Layer 2 of a small transformer language model trained on English Wikipedia (8 layers, counted from 0, width 96).
In attention head 0, each number of a token's query is one row of weights dot the token's vector x plus its bias. The head spreads its attention over the tokens so far by the softmax of query dot key.

Query weights of the head. A number n stands for (n - 500) times 0.0014.
q0 (bias 0.019): 498,455,512,546,463,514,475,453,549,506,471,450,544,459,528,510,521,520,444,532,439,500,555,514,499,557,490,508,494,554,559,505,492,531,480,430,525,475,586,547,410,450,526,535,550,554,419,517,437,434,444,341,461,571,476,499,514,566,456,493,475,477,544,521,502,491,468,486,388,453,581,464,541,505,467,468,488,480,550,461,472,650,472,484,491,462,541,457,559,414,451,539,554,538,468,468
q1 (bias 0.066): 481,520,560,389,529,560,397,619,501,508,481,546,479,540,481,461,475,519,343,424,524,413,468,448,620,523,563,471,504,459,491,506,651,638,436,448,556,544,495,625,549,563,521,581,538,548,528,613,576,438,509,546,380,463,501,440,392,441,442,463,536,496,415,599,511,435,421,585,480,552,513,501,530,525,567,566,525,562,480,407,511,405,483,534,463,498,472,370,482,467,586,461,488,460,422,492
q2 (bias 0.385): 609,446,359,502,482,483,539,455,539,538,524,428,489,489,518,408,481,437,359,474,622,461,479,525,585,493,510,512,536,487,411,452,541,543,399,468,548,460,354,538,491,581,479,504,480,584,551,531,507,476,513,414,460,467,446,477,529,441,538,596,516,577,492,556,458,568,481,492,470,328,482,452,538,421,552,632,456,528,429,520,478,593,500,510,499,510,671,527,499,441,518,513,392,542,490,458
q3 (bias -0.010): 540,483,497,501,433,543,485,514,610,531,389,497,512,496,512,449,535,560,466,452,575,470,456,524,444,413,475,549,503,503,494,531,609,504,457,518,545,490,497,505,401,501,489,490,419,538,571,545,562,531,540,424,427,574,443,500,615,517,425,515,497,514,507,472,489,528,462,502,526,423,604,496,501,452,528,476,469,517,572,503,483,497,482,571,556,469,480,441,524,465,499,438,516,461,479,472
q4 (bias 0.031): 537,572,442,479,449,512,503,553,515,557,450,468,419,496,491,515,520,539,467,457,499,541,486,570,424,520,471,528,473,503,408,530,428,494,562,512,467,509,444,463,498,510,488,450,512,484,484,524,448,471,482,459,503,514,515,538,511,524,589,519,527,439,511,491,532,479,565,484,577,514,455,524,484,411,499,504,441,532,488,552,516,464,558,518,398,514,519,499,457,460,515,501,580,491,462,517
q5 (bias 0.550): 527,404,359,509,542,492,586,406,666,508,519,330,516,437,555,509,569,450,581,512,469,504,642,564,402,507,567,504,548,454,476,422,535,384,550,529,638,390,372,541,454,382,502,339,451,504,599,424,559,433,561,375,641,524,447,400,578,608,514,589,493,681,579,470,449,535,577,420,528,386,478,420,496,378,582,522,461,599,466,524,424,564,576,556,538,528,565,431,484,516,510,526,465,503,523,464
q6 (bias 1.668): 768,152,68,664,375,318,780,387,811,680,599,364,342,526,629,396,568,177,286,477,580,536,646,691,545,455,822,401,743,352,293,317,355,304,381,563,634,217,98,514,649,514,468,235,288,673,442,416,556,434,745,215,790,416,417,361,573,488,649,798,654,820,531,505,461,654,492,374,436,130,455,397,615,119,624,704,361,674,190,490,305,766,446,612,530,601,960,617,319,319,670,600,320,626,482,340
q7 (bias 0.224): 536,423,467,475,479,437,539,558,523,549,472,447,464,473,511,520,443,440,437,427,552,511,438,478,614,520,589,548,489,615,429,452,521,453,510,517,472,456,464,522,574,491,477,587,526,522,477,524,505,566,448,500,476,456,519,466,410,457,497,448,549,517,481,571,511,541,498,523,463,502,509,511,482,536,515,608,505,475,424,417,470,471,492,552,553,465,497,468,519,533,494,524,427,492,416,456
q8 (bias 0.206): 517,507,521,532,473,474,575,507,523,496,501,427,531,486,469,493,519,464,473,579,483,479,515,522,498,523,512,380,591,383,573,514,465,538,496,581,418,443,515,543,599,553,532,521,553,497,412,553,532,460,531,513,454,456,501,528,349,534,513,491,501,506,552,568,520,477,506,500,513,512,475,534,510,490,502,533,508,457,451,488,513,511,458,391,385,508,582,449,497,459,467,543,388,546,466,466
q9 (bias 0.001): 525,483,524,540,473,566,513,520,508,576,474,605,488,535,527,517,421,564,490,502,561,523,519,459,520,425,459,439,542,353,555,478,565,544,500,549,459,538,527,447,479,457,505,541,524,528,488,504,483,499,489,478,464,491,542,560,502,486,441,502,524,515,544,485,525,428,494,495,499,513,536,550,527,421,442,507,440,423,553,459,512,564,431,454,376,558,492,509,566,511,531,452,539,553,470,500
q10 (bias -0.089): 466,533,524,570,556,476,498,497,438,465,559,528,496,568,505,564,497,503,578,451,406,473,525,476,516,508,391,532,384,496,496,479,524,498,489,482,542,565,479,445,471,498,469,502,478,513,550,438,434,555,403,529,551,444,578,502,609,477,472,520,445,469,484,442,505,534,460,446,448,535,481,428,492,523,481,488,489,461,517,517,495,468,461,533,470,510,471,592,496,537,561,509,553,566,598,595
q11 (bias 0.104): 540,510,487,464,573,522,491,477,473,518,563,472,543,491,467,484,435,495,515,534,421,483,519,440,578,549,494,434,554,395,516,511,524,525,455,478,453,428,465,541,481,514,500,534,583,562,463,514,523,463,492,538,480,424,527,518,438,531,588,518,492,514,513,528,513,441,506,516,430,482,404,567,470,500,455,602,461,521,476,460,521,499,493,343,480,485,541,472,557,420,544,572,456,571,506,536
q12 (bias -0.139): 473,492,456,489,558,592,400,475,504,511,483,596,436,505,516,502,480,522,485,523,530,455,460,504,489,446,458,552,509,532,486,512,465,492,504,456,592,523,463,537,431,440,464,496,496,502,582,465,500,485,497,493,544,514,468,574,566,494,515,506,545,517,454,448,512,451,521,497,431,462,514,485,471,515,487,446,546,552,547,545,524,554,632,491,507,547,417,475,551,491,513,498,579,492,548,466
q13 (bias 0.200): 562,516,503,436,528,447,504,523,560,443,493,430,591,450,502,493,527,529,475,524,442,441,466,441,575,528,459,516,516,541,483,552,475,537,483,501,532,453,506,511,478,576,507,509,535,505,498,540,594,528,421,544,438,491,542,506,446,557,492,520,467,507,556,546,470,445,526,491,447,403,442,564,442,511,483,575,485,580,473,482,484,459,554,540,592,400,534,407,435,389,507,529,404,509,423,497
q14 (bias -0.140): 465,556,509,419,563,539,503,505,462,481,452,521,466,475,575,513,443,522,509,542,503,523,492,492,553,530,509,460,557,556,563,536,430,438,531,464,557,561,495,487,573,456,514,557,570,435,500,512,525,464,446,534,530,475,541,558,412,501,482,483,563,431,510,518,494,507,595,515,429,534,455,512,473,508,477,457,558,414,480,515,517,576,556,367,463,598,443,488,503,558,427,490,508,532,456,471
q15 (bias -0.025): 483,513,512,412,546,497,557,482,512,433,515,443,515,447,511,517,425,485,534,520,480,499,531,527,498,568,485,478,478,572,476,444,505,494,534,402,508,545,487,536,498,543,490,547,522,477,489,520,487,490,473,553,489,460,476,453,494,547,476,530,473,464,500,474,513,491,491,506,437,528,416,482,538,465,527,539,462,452,513,535,527,516,577,415,469,478,576,509,496,536,537,464,421,586,559,562
q16 (bias -0.299): 441,530,524,536,458,584,423,512,491,517,435,578,473,527,542,486,497,570,536,461,511,528,468,504,473,402,489,561,485,522,514,501,573,470,474,465,508,579,529,499,409,440,502,502,445,496,617,504,491,478,499,443,503,546,449,539,647,500,420,477,524,480,480,407,502,501,518,499,534,491,624,493,492,511,502,414,476,534,582,541,490,513,495,567,486,576,418,516,501,511,556,435,621,468,506,518
q17 (bias 0.089): 577,448,462,561,499,506,505,511,513,602,442,492,470,463,486,470,405,527,446,432,535,501,481,429,599,428,501,566,537,462,434,514,525,562,424,556,451,447,502,484,429,545,468,497,506,625,509,476,515,506,488,521,452,444,517,430,603,441,473,501,443,516,521,519,492,511,507,521,477,403,511,486,550,492,457,613,481,530,490,471,551,478,438,544,506,441,565,512,511,500,509,471,475,492,550,504
q18 (bias 0.200): 579,473,478,462,427,456,546,518,566,575,538,390,506,494,474,424,538,473,416,473,580,483,455,500,538,523,588,466,600,380,499,476,495,458,499,572,419,401,519,568,536,557,508,505,498,543,414,541,465,477,560,482,457,448,497,481,385,469,521,466,527,532,516,607,466,504,510,534,560,486,495,499,505,452,519,577,506,521,445,464,503,465,413,436,500,465,621,488,478,452,479,522,411,465,423,475
q19 (bias 0.027): 548,451,526,519,463,445,582,504,493,518,493,450,529,414,510,489,494,504,531,413,445,486,528,496,534,523,552,538,538,545,412,496,581,537,531,456,433,457,516,521,450,451,499,544,474,546,499,534,573,515,488,469,467,461,523,469,508,587,512,481,533,536,549,562,440,502,502,504,543,421,454,522,466,522,467,574,377,560,501,460,470,483,455,546,585,481,414,505,470,530,649,485,553,471,386,485
q20 (bias 0.070): 538,430,445,439,506,486,517,517,589,623,457,422,486,450,514,508,466,474,464,482,522,459,425,447,601,539,569,561,487,515,503,480,589,513,477,531,487,393,496,584,480,476,461,574,483,569,523,530,521,520,512,490,463,431,522,488,459,463,512,484,516,506,488,584,458,507,536,505,487,460,496,489,461,510,483,640,509,511,461,467,487,460,490,494,560,479,499,447,513,450,508,516,448,512,455,446
q21 (bias -0.049): 511,514,465,429,422,547,508,510,600,534,353,476,457,461,534,434,524,540,476,539,543,456,415,564,506,438,540,531,605,479,548,560,493,455,468,565,526,485,540,555,510,463,523,514,447,501,530,557,598,491,570,422,476,494,411,523,497,552,453,476,519,505,532,538,492,487,547,518,540,484,571,487,512,443,505,437,570,519,525,546,517,550,532,492,459,538,492,428,488,497,442,436,470,446,417,403
q22 (bias -0.051): 429,518,487,518,452,504,485,571,511,447,463,566,437,521,504,500,565,466,564,411,463,483,432,560,488,467,551,456,515,597,497,420,511,463,492,481,595,519,479,629,583,436,490,550,456,432,549,627,437,486,538,444,494,519,404,515,495,425,534,485,555,558,425,407,479,528,504,582,488,573,587,427,468,547,529,506,523,523,497,540,454,538,560,466,514,495,449,492,505,531,449,555,564,533,487,518
q23 (bias 0.040): 515,479,502,576,410,417,569,505,553,526,447,419,542,423,499,490,541,525,508,423,457,508,523,511,517,487,549,548,550,544,472,536,557,508,497,547,419,446,553,486,517,458,541,511,461,518,498,521,590,517,519,448,433,490,486,427,505,592,439,485,489,543,567,578,466,503,527,495,590,450,519,542,483,545,517,520,471,577,462,466,484,453,423,592,562,439,479,446,440,475,537,473,454,417,362,413
q24 (bias -0.080): 408,521,468,466,543,524,439,468,459,510,565,455,463,542,468,540,476,458,536,534,500,465,481,511,480,534,539,484,405,416,555,502,484,443,483,438,478,490,476,529,563,523,532,499,493,469,561,493,409,471,515,513,559,462,483,519,545,455,536,502,510,496,435,452,519,457,479,490,447,619,522,430,508,527,480,530,598,486,491,502,512,500,571,436,483,540,587,503,542,416,422,527,507,553,590,540
q25 (bias -0.039): 463,476,495,509,535,558,506,484,495,459,475,653,536,473,551,583,523,440,554,574,511,600,637,486,341,556,502,457,453,541,567,476,500,464,513,478,556,520,498,455,518,390,507,526,501,393,478,486,503,524,530,486,523,625,493,505,454,526,490,545,520,490,498,465,455,503,479,512,483,490,462,623,482,522,550,407,487,445,515,537,480,563,557,482,609,568,411,500,571,526,488,521,531,503,485,459
q26 (bias -0.010): 421,501,522,474,483,436,573,494,567,452,351,511,496,502,537,591,578,467,508,532,511,532,469,529,373,507,435,511,450,643,577,519,451,427,525,630,594,501,533,404,578,460,547,516,453,451,491,528,512,571,481,494,526,586,551,465,446,547,411,508,475,418,495,512,526,536,496,441,482,594,511,493,501,532,586,381,568,434,474,538,452,489,489,609,526,466,500,433,434,538,367,492,391,494,442,465
q27 (bias 0.004): 515,454,502,525,549,505,523,535,497,530,451,565,549,406,551,487,450,489,470,571,516,598,578,412,503,522,559,494,570,519,530,433,449,516,526,554,464,484,549,552,496,393,441,507,539,453,441,466,560,480,492,513,489,494,491,531,396,570,533,500,544,545,524,524,451,485,568,529,524,416,502,620,472,520,448,475,470,508,519,540,491,538,556,479,500,557,414,497,519,567,537,479,514,492,468,433
q28 (bias -0.057): 445,595,512,478,490,534,533,497,460,432,527,495,490,555,528,474,589,503,587,550,428,547,438,585,522,431,496,450,547,552,486,542,376,477,544,494,539,529,519,438,550,481,550,465,529,463,525,491,515,364,511,498,535,537,526,495,466,504,447,481,493,433,488,489,561,465,532,480,473,529,450,515,518,536,477,417,543,526,526,477,479,572,530,443,514,531,510,433,476,524,421,522,462,519,405,469
q29 (bias 0.156): 539,469,501,452,441,502,495,543,548,543,482,479,476,514,482,425,433,491,372,488,676,503,474,491,493,508,539,496,562,438,494,494,505,458,469,533,498,445,471,514,464,564,493,490,535,506,447,522,463,531,528,512,438,548,459,521,414,464,537,480,488,513,515,541,521,514,487,539,523,470,517,522,522,457,522,558,526,465,466,473,536,497,482,450,495,485,608,485,533,505,429,497,436,455,519,512
q30 (bias -0.002): 460,502,530,525,535,473,496,516,400,491,556,566,468,575,495,525,495,457,488,509,505,552,504,524,524,518,532,424,552,513,506,458,445,433,516,496,499,556,486,476,613,452,493,519,567,456,402,479,418,497,463,524,564,475,558,556,374,442,570,471,520,465,480,522,518,537,522,504,512,561,487,499,501,530,510,459,520,458,454,498,487,519,475,441,458,573,469,542,516,570,495,557,540,489,492,529
q31 (bias 0.014): 426,467,555,502,495,518,428,534,474,497,539,607,498,616,495,567,563,454,491,510,545,532,522,516,426,528,516,412,465,517,589,490,465,411,470,503,568,518,439,493,600,497,519,576,498,422,438,549,432,540,502,478,511,565,531,594,404,415,536,502,528,451,471,501,503,546,467,486,452,543,520,570,461,515,573,477,522,455,484,494,466,482,486,481,525,576,457,487,551,486,468,574,524,452,448,516

Each question shows a short text with each token's key, already scaled and adjusted for position as the last token sees it. A number n stands for (n - 500) times 0.006.

Then comes the last token's vector x. A number n stands for (n - 500) times 0.015.

0 " of": 484,533,734,548,508,502,468,437,521,500,497,478,443,482,483,481,475,496,524,513,503,497,493,536,482,493,540,481,512,511,516,513
1 " the": 498,507,702,524,495,521,479,451,528,493,517,491,456,472,493,517,453,507,507,481,492,453,500,475,498,507,542,492,505,519,541,521
2 " Sea": 526,505,724,574,489,483,425,385,494,534,505,491,510,501,509,490,525,499,483,480,479,523,486,483,486,478,481,505,525,505,494,475
3 " (": 508,560,897,578,491,580,503,462,528,485,454,500,446,541,452,493,451,561,562,540,545,511,464,570,452,470,499,504,475,539,471,450
4 "2": 470,467,679,515,504,478,454,428,548,509,490,513,438,492,503,496,464,488,548,491,503,479,469,518,527,474,507,479,521,523,528,505
5 "0": 474,465,648,538,491,488,452,427,519,476,494,488,467,501,515,493,488,477,524,484,500,502,490,520,519,488,546,478,525,515,520,512
6 "1": 515,493,694,519,473,504,464,435,547,492,483,509,437,499,509,498,459,485,547,512,519,494,473,536,516,477,519,483,531,515,522,489
7 "8": 504,485,686,529,488,490,441,406,544,490,499,478,435,488,509,488,474,467,528,508,492,504,474,543,497,498,552,493,521,497,526,494
8 "),": 501,567,915,592,495,608,530,480,518,500,455,502,451,551,431,491,449,555,572,552,559,509,473,562,453,464,493,494,443,556,470,472
x: 450,521,442,539,540,657,477,523,449,439,445,486,513,553,529,434,437,541,443,545,466,532,521,487,522,552,520,444,469,460,586,520,470,568,472,497,568,530,432,555,577,550,359,576,523,512,465,490,551,414,489,448,516,474,595,480,465,403,553,723,533,435,582,414,507,461,501,520,464,309,475,422,457,461,489,491,595,507,389,516,483,537,486,423,471,606,698,503,513,468,445,536,449,567,484,507
To which token does the last token give the most attention? 8 "),"

0 " was": 476,525,743,584,478,527,475,452,500,463,452,441,488,500,498,479,492,492,515,440,511,548,531,511,527,525,602,476,515,539,501,548
1 " issued": 475,501,764,585,466,456,456,420,478,502,490,457,494,466,472,477,516,523,507,500,509,522,523,516,496,466,498,471,499,513,487,485
2 " on": 517,537,783,569,473,523,457,437,488,522,489,467,465,484,475,496,494,524,511,516,518,503,473,533,472,498,533,476,506,517,494,491
3 " January": 539,510,806,580,503,508,468,402,468,492,571,454,467,441,444,529,523,529,498,464,473,467,542,480,541,411,489,386,483,506,484,463
4 " ": 527,440,747,549,504,507,474,399,516,484,510,513,479,505,464,496,467,512,510,467,487,479,477,486,532,476,499,448,521,509,492,488
5 "9": 480,470,654,536,493,463,452,411,541,499,495,486,442,490,501,503,471,485,528,484,486,498,472,517,515,490,539,480,521,519,517,493
6 ",": 461,494,749,556,503,487,482,422,542,500,485,494,443,522,475,500,457,503,544,474,490,494,460,514,503,476,532,465,475,552,501,506
7 " ": 470,438,742,548,501,490,475,396,515,484,512,517,483,508,467,494,468,510,509,469,486,480,476,486,529,474,495,448,522,507,491,486
8 "1": 523,499,709,525,527,486,479,441,554,494,476,513,434,496,496,497,453,499,560,506,528,494,471,533,523,462,505,473,518,532,515,485
x: 636,385,438,569,441,467,497,453,509,533,558,534,492,563,607,516,507,521,488,576,452,518,470,569,469,438,516,569,484,504,488,492,414,531,298,493,487,571,482,510,540,494,406,466,482,649,267,533,565,492,501,444,559,492,474,493,519,563,554,616,614,460,343,552,524,528,485,499,490,477,462,556,459,433,475,435,534,558,497,482,517,492,535,559,493,410,569,462,486,514,536,544,465,484,522,498
To which token does the last token give the most attention? 6 ","

0 "pa": 512,497,682,578,485,470,415,382,492,517,499,454,502,484,511,499,529,481,481,478,460,531,490,500,499,490,520,490,527,504,488,467
1 "use": 505,539,722,562,484,478,406,408,472,513,520,481,517,472,529,471,528,492,471,495,494,531,501,503,497,463,474,486,534,472,511,473
2 " her": 511,516,724,568,508,453,456,425,502,532,501,482,480,470,486,520,494,509,510,471,503,499,508,467,507,474,489,475,490,528,501,489
3 " work": 529,522,723,587,517,468,433,415,476,536,495,482,503,479,492,482,526,496,479,509,507,511,481,510,473,522,496,505,500,505,501,497
4 " until": 513,496,738,552,531,498,474,438,502,502,502,479,474,462,489,514,483,500,502,484,496,481,513,484,510,492,521,465,504,519,525,506
5 " January": 478,502,799,574,533,513,464,397,466,493,580,453,469,430,448,537,526,519,489,464,468,460,545,475,543,419,486,393,482,497,489,461
6 " ": 489,438,742,546,519,497,472,395,514,486,514,517,481,500,468,498,469,504,504,473,486,476,477,486,530,488,495,456,518,502,494,489
7 "2": 540,473,694,516,486,464,466,432,553,511,487,520,438,483,494,503,459,492,553,490,512,472,470,514,535,474,494,480,506,529,526,501
8 "0": 538,469,657,538,508,468,458,426,518,478,496,492,468,490,510,499,486,478,522,484,504,494,490,515,526,492,535,478,512,517,520,509
x: 599,323,547,540,482,419,540,425,533,516,555,525,520,607,670,486,493,403,472,581,544,636,508,501,485,430,597,532,494,554,451,390,400,582,399,511,500,589,443,572,481,421,534,429,549,611,410,563,350,469,499,440,474,519,407,469,494,557,506,579,502,540,410,611,519,539,495,542,381,429,481,635,561,434,503,517,481,502,560,439,477,569,555,602,465,429,537,511,358,495,536,532,415,490,503,556
To which token does the last token give the most attention? 4 " until"

0 " him": 483,502,704,576,504,434,425,386,497,521,477,458,506,470,520,509,520,474,484,473,487,554,502,494,506,506,532,493,534,503,499,490
1 " to": 501,489,696,556,471,515,446,410,491,499,504,469,477,475,497,517,500,463,495,511,494,497,512,510,490,534,539,507,526,497,512,511
2 " storm": 512,512,699,589,489,462,438,401,456,515,512,470,525,486,504,512,534,491,467,497,492,528,514,480,483,476,507,478,539,489,484,475
3 " out": 543,479,664,568,499,447,393,355,475,524,499,505,542,481,525,500,532,469,460,483,473,516,483,467,497,523,463,502,535,498,504,506
4 ".": 489,520,804,547,532,507,475,409,586,521,455,520,457,507,514,517,452,476,543,471,482,519,497,491,487,513,508,505,535,538,521,513
5 " F": 504,470,732,593,500,508,428,374,464,523,531,477,515,474,468,496,533,518,479,506,484,509,491,496,493,463,472,480,501,489,468,445
6 "ru": 515,521,696,587,473,493,418,374,495,545,498,484,501,485,518,485,532,491,475,505,484,535,442,527,490,506,474,505,504,496,469,455
7 "st": 495,507,669,571,465,500,400,365,467,496,513,452,507,450,526,500,551,441,462,495,461,531,510,514,502,515,523,464,535,462,506,504
8 "rated": 525,518,703,556,454,478,407,396,477,493,513,466,506,492,535,493,523,450,462,491,476,500,519,497,500,519,524,487,546,482,515,521
x: 649,380,361,469,484,564,510,425,591,441,576,503,390,402,407,459,532,424,497,639,465,577,526,466,487,559,505,515,608,569,433,451,508,573,474,500,475,494,394,467,558,534,510,443,391,546,474,478,532,502,523,439,546,364,436,579,471,431,489,535,502,605,527,585,312,454,479,604,472,419,589,518,517,426,584,548,512,516,434,405,454,534,350,518,507,456,648,456,539,471,654,563,463,547,644,392
To which token does the last token give the most attention? 4 "."

0 " to": 471,503,708,562,488,538,445,419,481,490,517,460,482,478,493,509,500,475,493,514,496,492,514,511,483,524,543,502,525,497,508,509
1 " his": 519,505,713,556,479,492,480,431,506,493,504,473,455,481,476,521,479,496,509,500,516,484,514,501,485,517,542,494,481,512,506,506
2 " ": 497,443,738,546,482,520,467,394,514,482,513,523,482,514,471,499,467,500,501,488,494,476,471,495,518,496,494,469,517,493,489,488
3 "d": 532,515,704,591,523,495,405,353,491,508,500,453,494,472,516,485,543,457,483,508,469,554,475,533,480,508,536,480,539,474,483,475
4 "war": 497,507,667,584,528,501,439,397,495,532,506,472,483,482,511,469,522,490,483,482,485,518,478,514,483,512,525,510,511,500,501,483
5 "f": 493,520,726,603,503,501,419,363,472,503,492,457,511,475,491,474,537,483,497,515,487,577,471,536,474,485,516,485,519,483,461,443
6 "ism": 497,538,740,592,492,495,444,407,477,523,503,469,507,497,497,475,530,499,499,502,505,527,501,508,468,484,498,514,513,497,485,469
7 ",": 490,506,761,549,478,493,483,424,542,503,486,497,442,523,479,502,453,497,539,494,496,488,456,522,487,492,527,488,468,541,503,501
8 " in": 511,527,794,549,490,527,462,426,504,502,489,496,476,482,496,513,478,493,519,526,515,485,503,503,487,511,480,491,486,527,508,506
x: 580,403,404,492,447,486,535,527,516,473,480,468,332,521,372,529,603,500,446,460,476,529,444,523,494,511,447,541,410,530,384,482,441,524,626,493,540,571,474,489,577,572,467,468,545,516,477,468,516,545,490,547,584,510,518,376,532,472,452,654,446,487,510,355,581,546,462,654,423,526,595,371,569,440,517,497,521,438,334,485,427,543,390,556,450,449,715,560,431,529,424,529,431,563,500,537
To which token does the last token give the most attention? 7 ","

0 " the": 486,505,691,522,498,529,478,451,526,489,520,487,452,476,493,520,451,503,504,484,488,448,498,476,491,515,550,496,506,517,543,522
1 " same": 523,533,744,572,495,503,457,435,479,505,493,475,485,468,510,511,507,490,491,523,508,526,499,513,472,499,537,476,506,502,503,485
2 " rate": 523,504,659,566,469,473,414,392,455,479,513,464,533,464,506,493,541,470,446,520,468,510,528,501,478,508,484,494,529,460,500,492
3 " (": 517,564,897,585,489,576,508,458,523,483,463,498,446,540,446,496,454,568,556,545,541,509,459,574,445,467,497,496,469,538,465,447
4 "6": 503,482,677,530,521,461,440,399,536,498,507,487,449,481,500,502,484,485,520,499,480,498,464,526,505,473,525,476,514,506,518,490
5 "%": 498,496,652,588,530,458,435,378,480,505,503,457,493,494,483,504,537,488,485,505,472,530,500,517,482,471,488,456,501,493,468,474
6 ")": 490,590,927,600,505,582,522,466,511,482,458,494,448,544,423,469,461,559,579,551,554,508,464,573,436,449,484,493,450,554,473,470
7 " from": 468,551,774,568,477,558,468,441,463,464,509,451,498,491,484,494,500,503,492,527,516,507,512,530,469,495,527,482,507,505,496,504
8 " ": 483,445,739,553,469,497,470,386,500,479,527,513,494,506,468,498,479,509,491,479,481,480,472,488,520,479,490,448,519,493,484,481
x: 548,344,451,512,472,382,477,513,528,570,533,523,477,529,550,411,568,469,480,530,544,604,504,459,529,478,473,504,553,497,472,473,485,401,552,522,547,461,440,463,506,455,393,493,505,614,485,536,509,517,495,505,472,578,504,555,433,492,477,599,495,425,498,389,625,504,493,460,535,535,562,496,455,369,490,339,503,505,531,455,390,522,448,491,622,503,440,525,531,515,490,761,465,498,414,494
To which token does the last token give the most attention? 6 ")"

0 "mo": 495,486,671,556,489,461,397,379,478,502,511,469,511,457,529,508,532,472,465,495,454,515,498,493,507,489,473,500,523,486,501,454
1 "ries": 492,548,747,605,452,466,416,402,474,523,474,465,512,482,500,473,540,502,497,490,491,554,472,517,473,490,501,492,521,510,479,480
2 " became": 511,508,728,586,498,522,460,437,469,461,483,436,504,478,491,489,505,489,500,461,504,529,544,497,525,503,563,465,516,524,487,526
3 " so": 491,469,693,561,508,467,429,382,504,539,498,496,499,465,514,498,504,467,491,462,477,502,485,459,531,510,487,473,506,513,504,517
4 " over": 537,500,746,579,526,514,448,396,479,509,499,478,492,467,482,491,518,487,487,513,495,515,527,520,499,500,498,463,516,488,486,496
5 "w": 468,528,729,598,518,494,443,379,504,517,487,479,498,466,512,500,520,492,505,483,485,576,485,506,492,493,524,478,509,507,482,468
6 "hel": 518,544,723,590,472,497,447,403,515,529,467,483,497,478,526,475,517,489,500,488,490,573,490,508,473,498,522,508,529,513,499,478
7 "ming": 474,527,686,582,471,510,405,388,448,503,511,468,537,481,523,484,544,474,462,526,491,545,504,518,485,483,475,495,526,463,478,457
8 " that": 509,524,754,549,488,482,491,442,528,512,493,480,448,446,518,538,456,494,527,463,491,508,469,465,511,479,562,448,520,557,530,503
x: 677,309,525,501,487,432,512,544,488,486,581,461,563,551,646,534,499,357,383,536,595,505,479,497,407,366,499,445,537,450,591,566,437,587,511,506,537,506,411,466,534,537,412,495,479,439,393,423,520,420,411,507,356,603,561,557,566,475,514,789,589,508,451,466,474,613,533,501,620,511,459,517,491,431,580,558,483,438,458,404,621,361,461,461,506,497,635,523,442,461,553,436,365,490,536,479
To which token does the last token give the most attention? 8 " that"

0 " primarily": 491,544,743,589,492,503,453,429,466,508,488,490,530,481,491,517,520,513,481,512,516,518,520,489,494,500,477,487,495,507,481,486
1 " with": 496,551,763,547,477,518,445,438,494,493,494,472,481,491,508,515,481,484,509,538,523,522,493,522,481,496,520,505,518,499,503,476
2 " funding": 499,520,751,580,442,454,444,434,462,510,498,471,517,478,474,471,510,519,493,522,508,487,489,508,465,479,478,496,501,512,494,494
3 " the": 512,503,712,527,497,512,488,455,528,497,511,496,460,469,486,518,450,516,513,488,497,453,491,476,492,504,533,494,499,529,536,512
4 " domestic": 510,498,672,577,516,496,453,440,463,488,479,475,520,507,509,474,520,491,479,521,503,518,537,523,454,512,510,523,535,488,509,510
5 " de": 506,506,722,561,529,507,442,389,486,500,523,491,503,461,504,480,510,476,478,493,482,488,489,485,490,545,498,509,510,496,520,535
6 "b": 484,510,713,579,480,517,417,393,482,484,492,438,479,483,505,484,519,473,481,522,477,537,469,548,459,500,544,497,524,485,480,465
7 "t": 486,489,659,561,469,504,409,380,476,494,510,463,509,465,528,487,536,471,470,487,470,522,483,504,503,494,512,487,526,482,510,483
8 " held": 501,510,744,579,466,500,449,407,477,491,505,455,487,476,473,470,507,485,506,501,504,507,514,515,490,500,518,483,509,496,493,498
x: 612,448,333,434,482,466,503,583,615,528,503,575,312,528,579,404,530,575,549,519,488,343,552,457,514,591,531,477,575,487,472,517,380,522,459,521,583,524,372,459,616,566,606,489,482,477,450,503,512,454,548,454,478,398,506,527,486,562,551,646,441,442,518,470,410,585,432,435,417,551,560,582,453,383,430,594,454,442,336,464,327,372,509,528,542,528,648,490,501,443,506,584,415,517,581,463
To which token does the last token give the most attention? 3 " the"

0 " First": 474,458,642,557,493,482,421,404,476,493,524,434,486,463,510,476,516,471,470,468,472,499,514,495,491,509,558,479,538,478,523,518
1 " Report": 477,494,709,563,488,426,404,406,476,524,515,441,496,459,515,477,520,494,475,488,476,513,470,497,495,469,506,479,526,510,512,464
2 " on": 519,533,776,567,470,523,444,434,480,521,499,459,465,467,481,498,502,514,504,524,517,502,469,535,475,501,531,478,506,512,497,485
3 " the": 513,498,710,525,502,508,483,452,531,495,511,488,449,465,490,522,450,507,514,485,492,455,491,477,496,506,540,492,499,529,540,513
4 " Public": 531,499,691,539,539,480,428,426,484,507,499,467,495,463,508,483,506,483,482,517,489,487,512,506,470,523,496,543,517,488,535,500
5 " Cre": 491,512,719,595,485,507,436,397,473,542,491,495,515,482,487,469,534,516,476,516,499,507,465,520,471,512,470,516,499,503,477,476
6 "d": 468,517,728,595,488,500,420,366,490,505,491,447,492,464,506,471,537,471,496,498,476,558,477,534,486,495,543,474,535,491,482,471
7 "it": 459,506,707,560,484,492,404,379,481,528,519,485,510,467,522,479,524,495,471,494,466,521,464,495,488,486,476,505,521,489,518,466
8 " was": 529,510,775,583,473,523,475,454,497,460,457,424,486,486,503,475,494,491,516,436,510,553,528,510,525,512,605,476,514,547,504,535
x: 575,551,451,361,451,487,691,542,524,515,448,445,483,502,513,475,384,425,466,535,489,445,624,498,484,528,496,455,428,534,468,514,610,572,406,440,545,431,527,473,587,445,444,477,475,535,477,550,459,520,542,453,452,438,474,506,463,536,519,732,510,486,557,398,565,472,398,517,394,451,504,543,675,275,517,534,530,524,445,380,560,414,533,384,511,538,649,626,546,639,509,533,478,462,658,509
To which token does the last token give the most attention? 3 " the"